Layer 2 of a small transformer language model trained on English Wikipedia (13 layers, counted from 0, width 128).
A neuron's activation on a vector x is SiLU(gate . x) times (in . x), where the dot is the dot product.

Input weights of the MLP neurons that the questions are about. A number n stands for n times 0.00091.
n15 gate: -106 41 34 -174 158 -112 23 -79 54 -110 -86 101 33 25 5 -3 128 134 -257 -9 -38 3 141 79 -136 72 -157 -60 -152 68 186 38 30 38 -106 209 49 -132 -94 125 32 -126 92 -103 38 41 -26 -73 -6 29 28 78 78 -56 3 125 -83 183 -193 197 14 -216 61 -97 -37 9 82 44 12 -63 -212 -5 68 12 -32 -173 9 -90 225 100 200 -107 -100 -179 -73 -75 75 36 -7 -161 21 -17 -26 -13 -142 77 77 30 -89 -66 3 44 -58 93 -16 -51 66 108 65 8 -52 176 -68 187 -31 138 45 -83 -14 62 -45 -73 150 9 22 6 -57 -106
n96 gate: -55 21 83 -73 64 -60 -88 112 69 -109 -84 -252 -105 120 79 -34 135 -52 -64 -35 24 -26 -35 -187 58 52 -52 139 19 -29 108 -56 12 -195 85 6 44 97 -155 -40 -266 73 58 67 124 118 143 -66 -41 101 219 77 160 -20 9 204 -45 -95 -38 -165 -20 0 -49 225 82 -208 65 16 -15 226 146 -118 99 -47 33 55 128 -31 -28 -30 5 -114 -80 -75 0 43 -222 -5 108 14 148 55 -129 5 -37 145 -44 129 17 41 -105 -95 169 45 120 69 -175 35 19 -75 -6 -187 8 23 3 14 -57 196 124 180 79 -74 36 -77 -37 -38 57 -20
n115 gate: 24 -53 98 -13 -40 85 -90 107 -195 -160 -182 68 48 123 -102 69 -138 148 3 16 -126 16 76 53 -32 -11 87 -176 -101 -52 -118 -192 -43 -91 10 46 -64 -37 -197 34 199 -55 -106 -193 77 -171 51 -107 58 133 196 -77 23 -80 -130 -101 -43 66 -12 124 -59 -13 -10 58 90 44 55 136 0 -43 326 -26 -59 81 169 -48 -31 -149 70 217 -11 -83 44 224 -19 -113 -56 59 12 86 75 37 201 -54 4 -159 -44 202 -89 -21 118 229 -115 -297 -47 50 94 -23 21 -34 -228 -94 -3 -38 -184 -87 16 -92 -127 8 -110 23 65 -51 139 155 -155 -91
n144 gate: 62 -105 32 -95 -54 -92 -182 -11 -27 -37 277 -172 -150 142 -243 -73 -218 -4 -28 173 -15 98 131 177 -66 122 -68 96 -104 135 -52 -54 266 54 -49 312 19 -135 217 16 34 -80 218 148 -8 -161 91 -155 -247 -167 0 -40 63 143 -107 -56 -153 -42 -265 4 -162 118 153 11 -73 45 58 201 183 -24 167 80 148 -279 213 118 -33 37 -96 74 -100 33 -132 -193 46 91 -205 -171 -113 -170 27 219 210 141 18 -8 -24 -88 298 3 173 -11 -15 -92 -109 -79 -83 135 90 111 -114 105 -119 -67 95 111 -141 -197 55 50 -28 83 31 -4 -40 -269 -154 -100
n171 gate: 182 16 -75 143 -11 17 46 201 -245 -69 -245 -84 71 4 -123 -146 -29 146 200 54 -174 -23 102 156 52 -8 190 64 -7 -235 5 24 38 -111 123 240 0 -77 33 156 184 35 -76 -94 40 63 -19 -48 -92 47 58 21 -24 -78 -112 -265 201 103 -6 64 134 34 -36 -119 -133 190 -219 48 -88 -77 103 -62 -52 185 -75 108 -43 117 -14 72 -180 -135 -54 142 -17 -151 206 -24 -120 -110 48 12 159 -21 -82 -56 400 -135 -36 100 -38 -125 -10 33 -23 -103 93 -54 18 -113 -90 -17 -67 -99 -80 20 138 -134 108 56 -123 -232 -110 -110 19 153 -78 -81
n256 gate: -123 -137 -220 110 -153 194 -120 75 45 -241 182 160 -15 311 -101 192 -73 18 -225 111 -65 -92 45 66 -77 65 120 65 -74 -111 -58 -119 -48 158 -174 -35 192 87 154 -281 288 -151 -28 156 -264 -120 -116 -351 26 -30 -114 -7 -167 176 128 201 17 351 106 98 62 -72 0 -170 -5 46 -65 -46 -190 -237 -182 -23 21 -43 104 186 164 157 89 138 33 18 116 153 -26 -248 351 -249 -371 -75 0 119 100 240 203 -215 -177 9 4 -79 0 20 89 -107 -24 159 155 -155 268 15 -68 -91 -81 12 -184 74 -253 -9 -95 -101 49 -180 -48 197 49 158 -181 141
n296 gate: 87 14 -61 -138 -102 -112 -138 356 -216 116 -125 72 33 -76 73 -100 99 149 49 -223 -182 -207 -25 50 176 50 -56 -72 -88 -225 73 8 -129 -256 173 103 23 131 74 -148 149 -161 -91 -303 -121 -144 -17 9 189 61 172 -137 -158 154 -60 -75 157 -21 50 92 -148 122 -69 -80 44 -136 -46 17 -64 -130 152 49 15 31 39 -149 -188 -110 76 105 30 116 -9 197 -19 64 28 -13 -226 -149 -74 4 4 -118 -254 -282 68 128 -140 -45 59 -36 53 48 -382 -34 218 42 45 17 -81 -202 -221 120 -178 152 114 -101 52 -59 -112 157 -206 153 66 -173 -154 -31
n353 gate: -108 -69 -259 -60 67 -3 -152 60 321 -36 51 -150 -126 61 -44 139 -179 -239 70 -12 44 -24 -65 124 -50 181 10 -33 -138 -22 -8 89 239 94 36 10 74 -11 -130 -155 41 -81 -45 180 -164 -29 52 -26 65 -15 -115 108 -16 -21 -38 75 0 -60 -173 61 -18 -70 16 -211 -70 -15 87 50 -32 98 -237 -79 17 -72 -122 6 -16 121 -119 156 -24 73 30 -145 52 147 -122 32 -11 77 -16 237 -57 35 125 -34 -77 -100 106 -25 129 -50 -12 -116 136 45 -133 174 -56 59 137 53 -11 -69 -70 89 -198 -152 80 -11 250 -7 37 45 38 -3 -42 -280
n375 gate: 0 124 114 72 -293 14 33 37 115 -61 -28 95 5 -74 -165 -128 -37 55 -9 0 -38 61 29 -107 -146 139 -92 -52 -7 20 8 -174 4 11 24 64 20 -155 149 -44 -11 -207 -11 -4 15 66 -59 -29 4 -87 13 -2 -140 48 31 78 88 69 -6 44 93 32 67 -6 -43 24 10 68 33 -19 -35 -47 8 109 47 -62 -156 19 57 0 -61 -69 -64 -58 -8 52 -41 -89 0 -31 57 -56 0 7 28 95 86 -4 -71 -84 66 -8 -16 -15 -5 8 33 87 -36 35 28 -71 90 -31 -89 68 -88 -66 0 14 65 84 41 69 -27 -6 142 73
n15 in: -176 26 -74 -81 4 35 -39 -79 105 -18 -80 -64 -14 -7 -17 10 84 40 -165 152 -66 -5 107 -6 -117 -16 -76 66 -9 -54 159 19 113 101 -122 103 49 -142 16 127 21 32 21 -27 106 86 -95 -84 -82 24 -23 62 47 26 84 188 -91 288 -77 184 3 -145 51 -147 -148 53 0 195 -50 -3 -30 -141 109 -156 -60 38 -29 10 198 66 80 -6 104 -92 -122 -45 73 35 30 -236 -71 63 96 78 -119 -89 95 -60 -91 72 -28 -82 -164 76 3 -120 -37 5 121 83 -34 216 40 -48 -6 16 89 -45 -73 -42 23 -52 55 -71 36 41 115 -136
n96 in: 109 -50 103 44 103 -143 0 28 -19 31 22 -43 69 -101 -67 102 167 69 -39 -100 21 93 225 -87 43 -217 -47 -19 204 -24 14 -32 -51 -3 51 30 -82 39 60 72 -137 80 167 29 26 -72 138 -41 -72 266 -161 -34 -27 -20 -25 -85 -62 -106 139 -36 -137 -21 -94 155 138 63 -101 -75 27 3 78 38 -60 -125 -27 66 127 -38 -144 -64 152 -11 59 49 26 38 -110 157 162 -117 -21 -138 -52 19 -113 61 100 152 20 27 -100 33 124 28 51 65 -101 -125 82 -151 -87 -112 -64 23 74 -26 38 -55 71 119 -110 16 -80 -116 -68 -5 -58 -18
n115 in: 74 37 50 0 26 36 30 52 -56 -148 -135 24 -22 239 -58 -20 -145 -21 -61 171 -3 47 -48 -7 -73 188 -26 -38 -83 -13 -96 -154 -54 -34 3 -75 -101 -16 -199 73 81 15 -111 -147 195 -207 -45 -124 6 -25 186 -125 124 -118 -125 -82 -3 143 119 202 51 75 21 0 -29 25 195 150 55 -98 282 -20 11 105 142 -25 -12 -13 73 102 -2 -45 28 118 31 -84 49 5 103 3 9 -114 115 -52 -42 -28 -32 -164 -8 -19 167 125 -11 -103 51 -69 129 -17 -60 116 42 77 118 -85 -173 -65 -40 55 -119 -13 47 34 85 -127 180 37 6 10
n144 in: -180 43 91 93 134 65 -70 18 -147 147 123 148 -53 -218 -6 87 89 -15 -164 -162 -116 -42 -5 89 10 186 67 -129 -133 -55 25 125 95 24 139 85 -58 -159 -147 -248 251 38 -81 28 -148 -111 16 218 87 25 -58 -94 -126 -244 -249 74 162 70 76 -274 -76 -18 151 -102 146 11 -156 -55 -104 266 200 -72 -46 65 -47 21 -130 218 308 -123 16 -159 182 -55 65 -67 -7 -204 31 30 225 117 -120 117 -92 0 -14 94 -117 32 -63 -208 -54 17 138 176 176 -90 -130 -129 72 -185 -105 39 -50 21 55 -110 -87 301 -67 134 -55 23 159 -14 -58 -98
n171 in: 214 42 -78 96 65 78 85 50 -162 -22 -284 -84 79 -12 -184 -87 -107 122 129 197 -202 -25 17 168 46 -80 138 64 -49 -26 48 6 86 -141 107 136 -58 0 -62 313 64 186 -34 -64 140 24 29 85 -39 48 107 -41 40 -99 -124 -92 152 143 3 24 193 22 -17 -80 -119 286 -72 -21 -57 -76 108 -118 -31 244 -65 192 -31 -61 -98 -3 -264 -157 -32 53 -113 -164 116 90 -43 -119 176 -75 92 6 -97 -32 353 -125 164 105 -10 0 -32 62 47 -111 79 3 0 -62 -10 117 25 -104 -38 6 99 -35 -3 122 -44 -109 3 -122 6 45 18 -51
n256 in: 162 67 -30 25 -157 87 -246 59 -113 -208 116 -55 49 -65 -70 116 -169 -292 -18 226 -20 -166 69 200 -44 -199 -235 -76 -48 -174 -99 -28 -37 -110 -108 -183 32 170 63 38 125 132 128 119 218 87 133 91 -4 183 185 51 91 -81 -263 12 387 39 19 168 -54 60 275 291 56 -16 122 -48 175 182 -29 -37 -42 -61 147 104 73 -72 -122 8 109 -178 -159 -62 -16 -71 89 -123 -138 104 -12 -160 -28 -287 80 58 -20 -30 -97 -143 -136 -50 241 109 46 -111 -115 -162 60 -25 222 -69 38 154 -113 -101 124 -124 222 114 -205 24 20 131 -15 477 -18 -60
n296 in: 235 37 -322 -79 11 15 -115 112 -94 163 -126 -82 -127 9 6 31 -78 -18 -16 -31 -7 -174 -50 82 47 -74 -116 153 99 3 57 10 28 -167 26 18 -49 0 8 -145 73 -110 -23 -186 -102 -192 146 116 38 96 134 -171 -150 137 50 -85 46 -30 225 167 -104 228 4 -132 57 -182 56 34 -32 -39 286 -35 48 144 70 -93 -126 8 44 158 -18 41 17 139 -177 76 74 9 -124 -164 -25 -81 -3 -125 -303 -157 87 -66 60 134 53 -132 -10 165 -213 -181 10 130 33 244 22 -53 6 -82 -83 67 295 -53 -124 -160 72 172 -67 66 164 -133 -76 -8
n353 in: -152 147 16 28 146 96 18 101 89 207 87 -57 -90 56 -86 22 68 -16 -124 39 -52 -18 -167 219 -63 -4 -117 -46 40 35 79 -27 -80 73 94 119 130 17 -186 -73 -70 32 -72 168 -115 45 -165 126 -174 30 -181 60 106 -35 144 56 -96 -266 -56 35 -64 -9 -45 26 -131 -30 104 -69 -97 -122 -123 141 -59 28 3 151 -61 -76 38 89 18 144 60 -68 12 88 -216 3 134 -109 -202 14 -71 11 179 120 -111 0 200 -9 158 26 45 -117 154 -71 -220 40 32 98 48 178 -18 92 170 26 -133 113 50 168 13 -47 166 38 93 43 -163 -186
n375 in: -33 139 10 27 47 -8 15 2 90 9 10 19 25 -105 -60 -46 -53 -53 -29 26 -8 107 139 -190 -103 42 -79 -3 68 2 28 -21 -79 89 59 -64 -72 13 32 -43 4 -64 72 -17 102 -14 47 97 -61 28 -117 -36 -208 -60 -2 -42 25 35 -5 -26 27 28 131 9 7 48 -13 127 29 68 -90 -45 -88 38 74 13 -143 -2 51 -36 -26 -12 -28 -15 28 68 -52 23 5 31 84 -108 -157 7 -92 -4 104 26 -52 -14 -21 106 8 -15 92 -76 -80 51 -60 -46 14 -67 19 -55 -122 26 -40 -14 29 36 80 25 159 -18 -16 42 63 116

Each question shows a token from some text and the vector x that enters the MLP there. A number n stands for n times 0.0065.

"\n": 30 15 28 2 -1 -84 73 -18 29 -4 -3 -15 50 -3 -8 -7 34 -7 -32 2 7 -19 17 6 38 18 -20 20 25 40 -6 -40 19 17 -40 48 3 -11 46 14 -24 -22 10 12 8 57 -22 -36 10 27 -32 -211 7 1 -27 0 -17 -20 328 -13 51 4 -38 9 6 14 50 7 50 -49 -1 68 24 -23 -12 4 40 -22 -1 32 -74 -7 -6 -30 14 -2 -47 10 -14 -54 -15 25 68 99 21 -9 7 -3 -42 176 93 22 -15 -79 -8 -22 -81 -15 68 26 14 -17 -60 -12 -22 47 -9 -6 40 -7 -42 17 5 -67 16 37 -17 -9
Which of these neurons fires most? n115

"sh": 18 -12 13 -17 0 24 3 -41 45 -26 19 13 -10 -9 18 -20 65 58 61 80 100 73 3 -33 -57 -8 25 37 57 -7 -33 25 -19 42 13 -29 19 -2 -37 6 0 -13 11 34 10 -8 -33 -32 48 -67 1 43 -16 -64 4 29 -8 -21 93 17 -46 -3 -4 -8 0 50 -36 -27 54 24 -15 -16 46 -1 0 -8 -6 12 7 33 -1 19 -7 -2 0 -6 11 55 -44 18 -25 -7 0 -106 -33 36 -12 -13 114 21 54 0 -21 -19 83 -18 -3 -114 55 25 11 82 -53 -10 80 -33 -7 75 95 -21 23 5 8 84 54 -73 27 3
The two highest activations, in order: n296, n171

"ily": 30 -23 -36 -51 8 134 -7 29 -23 6 3 6 -102 -27 16 89 -33 -30 71 44 -24 -33 -5 -18 11 -39 25 14 -25 33 38 11 6 12 -11 -63 44 12 20 -18 -4 -2 -7 51 3 -31 6 -2 14 -55 -65 -42 12 6 36 -29 -3 -6 250 -9 19 19 18 23 7 -50 -14 22 -8 -34 45 -79 22 -27 26 36 -10 -44 -6 -37 -46 -16 -11 34 53 36 39 -66 -18 -29 57 18 -38 -96 -134 -9 -29 -10 14 -39 -30 -11 53 -68 -9 -23 13 -1 32 97 23 -3 80 6 -5 27 35 27 -130 39 28 23 20 7 9 -6 25 -20
The most active neuron and its activation: n296, at about 0.13

"i": -39 -12 38 65 -1 -22 47 -35 6 -50 -1 -14 -13 16 -2 44 -92 -38 24 -60 1 -75 2 26 0 45 -3 15 -2 115 7 6 -14 23 -32 17 -16 -4 2 -4 -17 19 -4 33 1 -14 24 13 -8 -9 46 225 4 -13 -27 -2 -37 -59 151 39 38 -34 23 -62 -20 34 -34 57 -14 -7 -23 -50 79 -35 13 59 59 25 24 -51 -35 -31 3 -49 43 45 -9 40 -1 39 -55 -26 -51 -50 -2 -33 0 -10 48 75 34 -15 55 4 4 3 -149 -10 -15 -8 -60 -45 5 1 -8 -52 15 -10 -3 28 108 24 -39 12 -37 19 -33 -15
The three highest activations, in order: n353, n296, n115

"ore": 7 -11 47 6 1 75 0 23 71 0 13 31 43 15 13 25 -28 -12 0 24 67 -124 -1 9 -15 39 15 -66 7 16 -16 11 -11 18 -74 -3 58 21 -8 -9 4 18 -16 78 -46 -67 -19 -23 -55 -12 41 -268 -4 -71 16 -62 12 39 148 -7 -13 -28 32 13 18 18 -14 13 -13 -6 -90 -185 -121 -36 1 -66 22 -9 -61 -12 6 -31 -13 52 19 -17 -18 -11 -10 -53 -42 0 -1 -34 29 -61 -4 3 57 3 14 -31 22 0 -8 -14 -15 -22 -9 57 -1 15 -110 -4 -60 29 17 37 46 -35 16 0 8 -91 77 -5 20 -17
Which of these neurons fires most? n256

"m": -24 2 -3 -5 -3 94 -91 -10 43 -24 5 22 13 -17 -21 42 36 36 -21 2 -27 -48 7 -16 -42 19 49 8 -7 122 2 -36 41 20 -26 -6 -27 8 9 38 -9 -5 -1 -30 65 11 4 8 -24 -25 13 43 -32 -102 11 -13 -2 -6 270 -13 -56 -63 -37 11 7 21 -40 10 -44 38 43 -39 -14 -20 31 19 61 -14 10 -3 -49 5 -4 -30 -71 50 82 43 -6 25 20 -10 -43 -81 73 8 -18 38 29 36 -97 -7 -19 44 -13 -28 -32 17 20 114 -2 55 42 11 53 -5 -24 124 63 27 73 -53 -35 5 -80 -27 15 -30
Which of these neurons fires most? n144

"le": -3 48 28 42 -1 66 -14 -44 -32 24 33 23 -25 40 -5 21 -10 19 -19 38 84 31 -11 -19 -60 11 10 35 48 -58 -16 38 -7 -20 4 -37 50 -34 6 10 13 15 -10 -49 -104 17 3 -17 46 30 -6 -71 20 -21 -16 -88 14 56 244 21 -12 -76 -46 -40 -5 -29 -11 -33 -48 -33 -34 -92 28 -18 6 -44 -26 20 18 4 -149 -25 -6 17 -11 37 26 -85 -5 2 -17 30 -15 82 -30 -8 17 -12 -20 64 -4 8 10 -24 2 18 40 77 -16 -14 3 112 60 1 -9 -70 29 31 -3 25 85 -19 28 58 -43 -17 -24 -37
The most active neuron and its activation: n96, at about 0.068

"ew": -11 -5 18 45 -1 -24 0 -11 -10 -17 1 6 -27 44 -8 -12 16 17 -17 33 28 153 -17 -15 -72 13 75 -1 -36 -4 10 -24 -17 7 -71 -41 -20 13 13 -9 -2 7 -2 73 -41 13 12 -17 -21 -37 40 40 -34 -12 -22 85 -20 42 150 -4 -46 -3 52 62 2 -34 -43 65 19 -31 7 -55 38 9 41 -45 3 -25 3 9 -15 -41 -6 -55 36 -131 68 44 -20 10 10 7 -1 -146 31 -33 42 35 28 16 -39 -4 -58 -23 -15 -61 -48 -31 86 122 -33 25 215 -35 69 21 -12 -25 55 -24 -60 -37 -11 -38 63 -2 23 -18
The two highest activations, in order: n256, n115

"et": -12 19 -2 8 -3 74 -34 -35 -5 -70 5 8 -100 9 -15 28 6 37 1 50 57 -63 -14 -5 -38 -8 49 -29 13 33 -18 -6 32 14 68 1 32 44 22 25 -26 -5 9 -23 12 -66 -42 -17 -22 -24 -18 21 -56 46 13 20 -20 25 242 -16 65 -4 -9 31 5 45 -1 -23 9 -58 8 -52 -50 14 2 -6 14 -1 32 -45 -36 -69 5 -82 -15 -52 -80 26 31 55 -61 -1 41 -81 -22 -93 -24 -24 -50 9 4 38 5 2 -27 -2 30 11 -88 -18 -18 -5 -24 3 29 -38 71 -37 -40 -31 2 -8 -20 -23 37 -5 -26 16
The two highest activations, in order: n115, n353

" as": 0 -30 -52 -34 -2 -3 22 27 -15 -26 17 26 -35 38 13 4 -39 -37 -25 33 45 -16 17 44 12 -12 32 1 -28 -2 -25 -44 39 -38 46 19 -25 49 -1 -11 -10 -2 4 -34 77 -43 -26 -6 7 -6 64 -125 31 44 11 7 -3 12 274 9 13 91 -16 7 26 20 23 -2 21 22 14 12 -1 -46 1 -45 14 8 18 -41 12 5 -31 -1 -55 53 23 17 26 3 -82 32 42 0 -12 20 17 -24 -43 46 -4 -52 -16 -9 32 4 36 -79 -28 52 -8 -11 109 -25 -70 -4 -22 58 -14 -16 26 -54 8 21 5 -48 -24 45
The most active neuron and its activation: n296, at about 0.14

" that": -18 -21 -38 32 2 125 12 25 58 4 -7 27 -21 0 9 84 -27 -12 -20 -19 -9 5 4 11 -64 38 9 -37 32 -95 23 -32 -19 21 53 67 -26 8 12 -28 19 12 -20 -46 35 -41 26 -28 24 1 6 -55 -25 -33 31 -6 -14 -11 294 30 10 25 -38 63 18 4 51 -4 21 2 11 164 69 -32 -9 17 -35 8 17 33 -8 7 0 -35 53 19 53 -21 2 11 4 -10 -3 -89 -3 -52 -28 -15 34 66 67 -36 24 -27 -1 8 11 77 13 0 14 96 205 14 9 -29 21 5 -18 -22 77 0 -74 -43 38 43 7 2
The most active neuron and its activation: n115, at about 0.14

"n": -42 67 41 34 -2 -20 -12 -9 -37 -27 64 8 -90 -34 -25 -28 -24 14 -54 -3 -19 9 -13 -20 -45 28 -6 -42 20 68 -8 -7 85 11 1 39 -1 8 -36 -11 -5 -18 -5 -10 -46 2 14 -8 18 -42 21 204 -30 84 40 -38 22 19 11 25 45 -37 44 -9 3 -31 10 0 44 33 -41 87 -33 -3 -31 -34 53 -11 -8 34 -33 21 29 -35 -26 -29 -95 -16 -6 5 -1 -7 -27 18 22 -50 -4 -44 -71 39 -57 21 -76 14 64 -57 -62 20 52 131 -28 -3 90 -13 42 -12 14 31 26 2 52 46 -51 -141 -2 28 31 -27
The most active neuron and its activation: n353, at about 0.11

"act": 5 67 -54 -3 2 53 -7 -12 -48 15 28 23 50 66 -4 41 -27 -36 42 -47 -10 -135 21 13 -48 33 -25 -63 -40 -62 -10 -6 -33 24 -54 72 16 6 17 0 3 36 -7 -6 -58 41 -9 -17 1 -5 -38 20 -27 -46 28 81 -50 10 289 -3 -4 1 7 -53 5 -3 61 -10 -2 37 13 -15 44 59 18 59 -10 17 31 -1 -3 -26 -9 -114 16 -65 -55 -49 -45 6 -7 -11 10 -54 -74 -7 9 -11 68 30 -5 -43 1 -50 12 -43 34 -86 -8 86 27 -60 -80 19 38 -27 -17 -27 21 -10 -18 -3 -8 20 29 11 -1 35
Which of these neurons fires most? n256

" he": 13 16 19 0 4 -43 6 -22 -23 8 13 22 21 -11 15 15 76 -27 -15 -18 38 -63 -17 48 -1 43 59 -13 16 -89 1 0 29 -18 42 39 -48 16 -8 14 -20 6 6 4 -32 38 44 11 5 62 48 80 10 10 -22 -22 -19 -15 213 62 19 29 4 29 27 -49 93 -13 7 34 22 8 36 -34 10 -7 50 6 28 -11 63 30 9 4 1 16 60 35 -25 15 41 -52 53 -35 5 18 -19 -35 27 33 64 70 40 41 -20 15 10 -5 72 174 -23 -3 37 13 0 -36 14 88 -28 -20 90 -53 30 57 48 2 54 15
The two highest activations, in order: n144, n296

"ul": 23 -17 -2 44 2 -5 -60 -30 -26 95 78 -18 -65 40 -27 -84 20 43 -104 1 97 -19 7 -5 -52 -19 15 46 -3 86 -21 30 -44 33 -24 -40 -38 -13 -7 12 -9 26 -10 33 -33 -9 -12 40 26 -41 -9 86 7 -63 50 24 22 -51 167 -11 66 -28 69 -7 -16 -24 10 -4 -29 30 37 -48 7 4 43 36 -3 -23 -38 7 -18 4 -20 -52 9 -51 -26 -6 17 -13 -1 -25 -21 -69 -5 26 11 -12 63 -161 21 -16 35 -40 24 18 -61 -26 17 18 -49 16 -19 51 40 -17 -5 -53 8 -27 38 -16 5 60 38 42 -29 -7
Which of these neurons fires most? n171

"ill": -2 -3 -52 -67 9 38 -24 -13 -53 27 61 -21 -40 50 8 -41 36 32 35 121 23 -32 -14 19 -52 49 22 22 -18 -5 1 11 2 -39 -1 3 -17 -20 12 -33 16 -10 1 0 -41 26 -11 -20 -78 -33 -9 17 -41 -102 -19 3 44 17 260 111 46 13 53 34 0 49 -27 -31 32 32 -7 -52 -20 7 34 -17 10 0 -46 -27 -29 -4 18 -49 33 -53 -23 -36 -12 -22 -28 9 12 -14 51 -5 2 -21 95 -27 30 -21 13 -49 26 -1 17 -14 -4 44 -13 -1 -59 -25 -11 41 -23 25 26 36 20 36 18 -4 98 -27 20 23
The three highest activations, in order: n256, n144, n171

"ing": -22 -5 9 41 -1 -7 -63 -5 18 1 -33 -7 -23 29 36 -2 -56 -17 84 -23 23 -38 -11 -46 -79 -28 -17 77 -18 60 10 -33 -13 10 90 -62 4 13 8 -13 42 -1 15 60 -12 -25 2 -17 9 26 26 9 19 -6 13 34 3 -38 271 7 18 15 1 19 19 -13 -10 17 -77 -26 -40 43 -58 70 -22 4 -35 -12 66 -2 -75 -15 13 54 19 -4 -54 -35 14 24 -6 -5 -20 21 38 15 30 -14 58 67 40 1 10 -39 41 13 151 51 26 14 -4 8 69 7 85 55 -12 -3 45 18 104 -8 42 -44 20 3 -3 -42
The three highest activations, in order: n15, n353, n375

" Pr": -29 -9 -37 -36 -5 12 101 -29 7 -50 14 5 76 -72 -17 -66 -4 -13 -33 -4 -12 34 1 -31 39 27 -27 26 -5 53 0 -26 -56 36 -11 49 -14 23 34 -4 -32 -13 0 14 -58 -19 -17 -6 -42 -62 17 181 -38 9 28 -25 -19 -13 204 4 59 11 10 7 7 42 1 -53 18 25 7 -63 -88 81 72 36 51 12 -18 -6 28 19 -11 28 36 -26 6 -73 47 -3 30 14 -7 -38 -5 -5 39 24 14 10 -45 -14 -32 25 3 -6 -11 41 -45 21 31 -10 202 28 -69 12 -22 77 3 -11 53 -10 13 -44 57 52 -6 25
Which of these neurons fires most? n375

"c": 17 31 3 6 -4 36 -5 -26 39 0 -66 -12 29 -11 4 -43 34 116 -21 23 -6 -4 7 38 -59 50 19 -14 -43 77 10 28 70 31 -6 41 -18 -51 -3 1 5 -16 7 -4 23 78 -38 5 2 -10 -7 153 63 24 -33 -27 -34 4 255 -61 20 47 6 -53 0 -8 -43 -6 26 -9 -24 -106 47 -59 26 -8 37 6 32 -44 19 10 52 26 37 28 61 -13 15 4 29 32 -8 -46 21 1 -24 10 29 35 -32 -26 -10 27 -19 -66 53 -18 -19 97 -45 33 -19 16 -27 11 26 -18 -31 25 55 21 -8 -160 22 -4 6 -6
The three highest activations, in order: n15, n171, n256

"ist": 17 24 -18 40 4 38 64 -9 -103 83 48 -20 -154 -37 11 -16 -29 21 17 -11 61 -1 -6 -14 -40 19 -12 13 -60 35 -25 7 7 21 -46 -17 48 19 -12 8 -45 -7 -1 -29 21 -37 8 -70 -16 -16 69 -47 -5 64 -5 -6 -6 -17 222 -54 -9 52 50 -37 -17 -11 -60 -30 19 -18 17 -41 -11 23 22 78 -15 21 18 1 27 -17 -3 -102 8 -15 -58 104 -32 29 -12 11 -9 111 10 18 -28 41 -5 40 -39 14 23 -39 38 -11 5 -2 10 -75 45 -7 62 0 -30 -49 31 15 19 -11 -16 -36 6 -20 -40 21 7 -20
The two highest activations, in order: n15, n96

" and": 24 37 21 6 -1 27 -34 72 -43 14 -11 9 30 26 8 65 -45 -46 17 37 7 29 10 60 -39 14 -6 -87 14 -31 -16 -50 37 0 44 -43 -2 8 11 -39 45 5 4 20 -1 -10 7 -18 -30 -6 10 -67 16 -32 -4 2 -14 80 230 -15 41 40 -25 -29 11 2 0 -16 18 89 87 -5 -17 35 9 -10 37 2 -7 -5 59 0 -10 28 91 -29 0 18 3 25 56 -11 -37 28 -21 8 14 -6 -44 179 15 14 -18 -22 -32 -16 -31 16 56 36 23 37 124 38 18 25 -31 2 -8 -15 55 4 42 -4 -15 -14 -13 5
Which of these neurons fires most? n115

" of": -28 44 -1 16 -1 31 7 38 10 -20 15 -19 33 33 4 116 2 -12 90 -12 -43 33 -12 2 -32 32 13 -10 -38 140 9 -13 -13 -14 -36 -66 -5 3 -39 -10 -9 19 -6 49 -8 -99 -24 -49 29 -23 -32 46 15 -62 -27 6 12 22 232 3 102 29 41 9 14 21 15 -6 14 49 44 9 -54 -12 -55 -13 -2 27 -46 -72 -7 -21 -5 -3 19 -39 27 -57 -18 46 14 0 -12 -21 21 -9 -7 -19 -74 126 17 19 -34 -28 3 14 -26 28 10 -15 15 39 82 -34 26 10 -4 -78 -59 -59 -12 48 -5 -39 -87 -5 -4 -13
Which of these neurons fires most? n15

"s": -29 9 -4 -31 -3 30 36 -52 2 -50 62 19 -26 -1 11 49 -27 17 24 -77 47 -87 0 0 -69 6 19 68 -40 42 -20 17 -8 5 33 24 -35 -9 9 12 3 -5 -14 38 -30 -21 -34 37 15 -77 -29 153 53 20 -13 64 10 -40 250 -36 -53 -20 -7 21 -3 6 12 -17 28 -26 8 11 -9 -9 23 45 19 6 65 35 -52 24 -16 19 -11 14 -40 41 29 17 57 61 -51 -56 -81 53 2 -26 -8 117 -35 -38 43 -22 36 -37 11 49 18 17 11 20 -41 -21 21 35 -6 -24 44 19 15 21 14 20 -67 36 56 -10
The most active neuron and its activation: n115, at about 0.06

"y": 0 -27 13 -26 3 -46 -32 5 -57 9 17 -8 29 -70 -12 119 -3 62 78 -16 27 -50 -13 -27 -6 -31 41 -3 46 89 12 45 -5 49 39 39 6 21 -2 -19 23 -4 4 79 -7 25 -14 22 8 -60 35 27 25 42 48 4 -3 -16 287 2 -13 17 66 -15 5 -10 40 16 42 -17 33 -133 28 -28 -71 7 -35 -19 43 -52 -6 -26 -3 51 19 -31 -15 44 1 -45 72 -15 5 75 3 -33 -20 -17 18 52 -12 41 45 -52 0 5 36 46 18 122 8 54 7 -23 -39 -1 27 21 -56 -5 -44 8 -23 20 -53 -94 24 13
The three highest activations, in order: n296, n353, n375

"us": 20 -49 -16 5 -3 111 -48 38 -38 27 2 21 -91 5 22 -30 27 -30 48 -20 30 -66 -21 -9 -41 5 11 26 -14 26 30 3 48 -33 -29 2 26 14 -5 -19 -41 -11 9 -52 0 37 -26 26 22 -77 -67 142 -11 -33 55 22 -26 -28 124 23 10 3 31 -22 13 37 -21 -2 35 6 23 -128 111 27 -6 -1 30 32 -6 1 36 -47 -70 35 -7 18 40 33 29 -57 17 3 38 -60 0 27 -10 -37 44 -1 25 2 -14 -55 22 -73 106 11 8 92 8 -6 -48 16 62 -16 -2 -35 -8 -6 -13 40 -21 33 -20 -34 -11 -23
Which of these neurons fires most? n296

" a": 3 -6 10 -52 3 -86 9 12 36 1 110 6 29 36 -5 21 -7 23 -53 -56 -18 -1 -3 -40 -32 -18 81 8 31 93 31 -11 7 -35 14 46 -10 -32 18 -4 28 28 -7 -37 42 2 11 35 15 -22 23 117 24 -9 1 16 -2 3 259 -23 13 65 25 -38 1 -22 17 -16 15 -22 45 -64 -116 32 -4 -5 -10 -1 16 0 37 10 -13 -2 -51 12 29 -52 -33 -46 -25 6 -12 16 -60 -39 -9 -56 10 192 18 12 1 90 -21 -12 -13 0 -33 99 20 -38 25 -5 -2 51 57 0 -5 22 1 26 9 89 55 38 -33 -2
Which of these neurons fires most? n296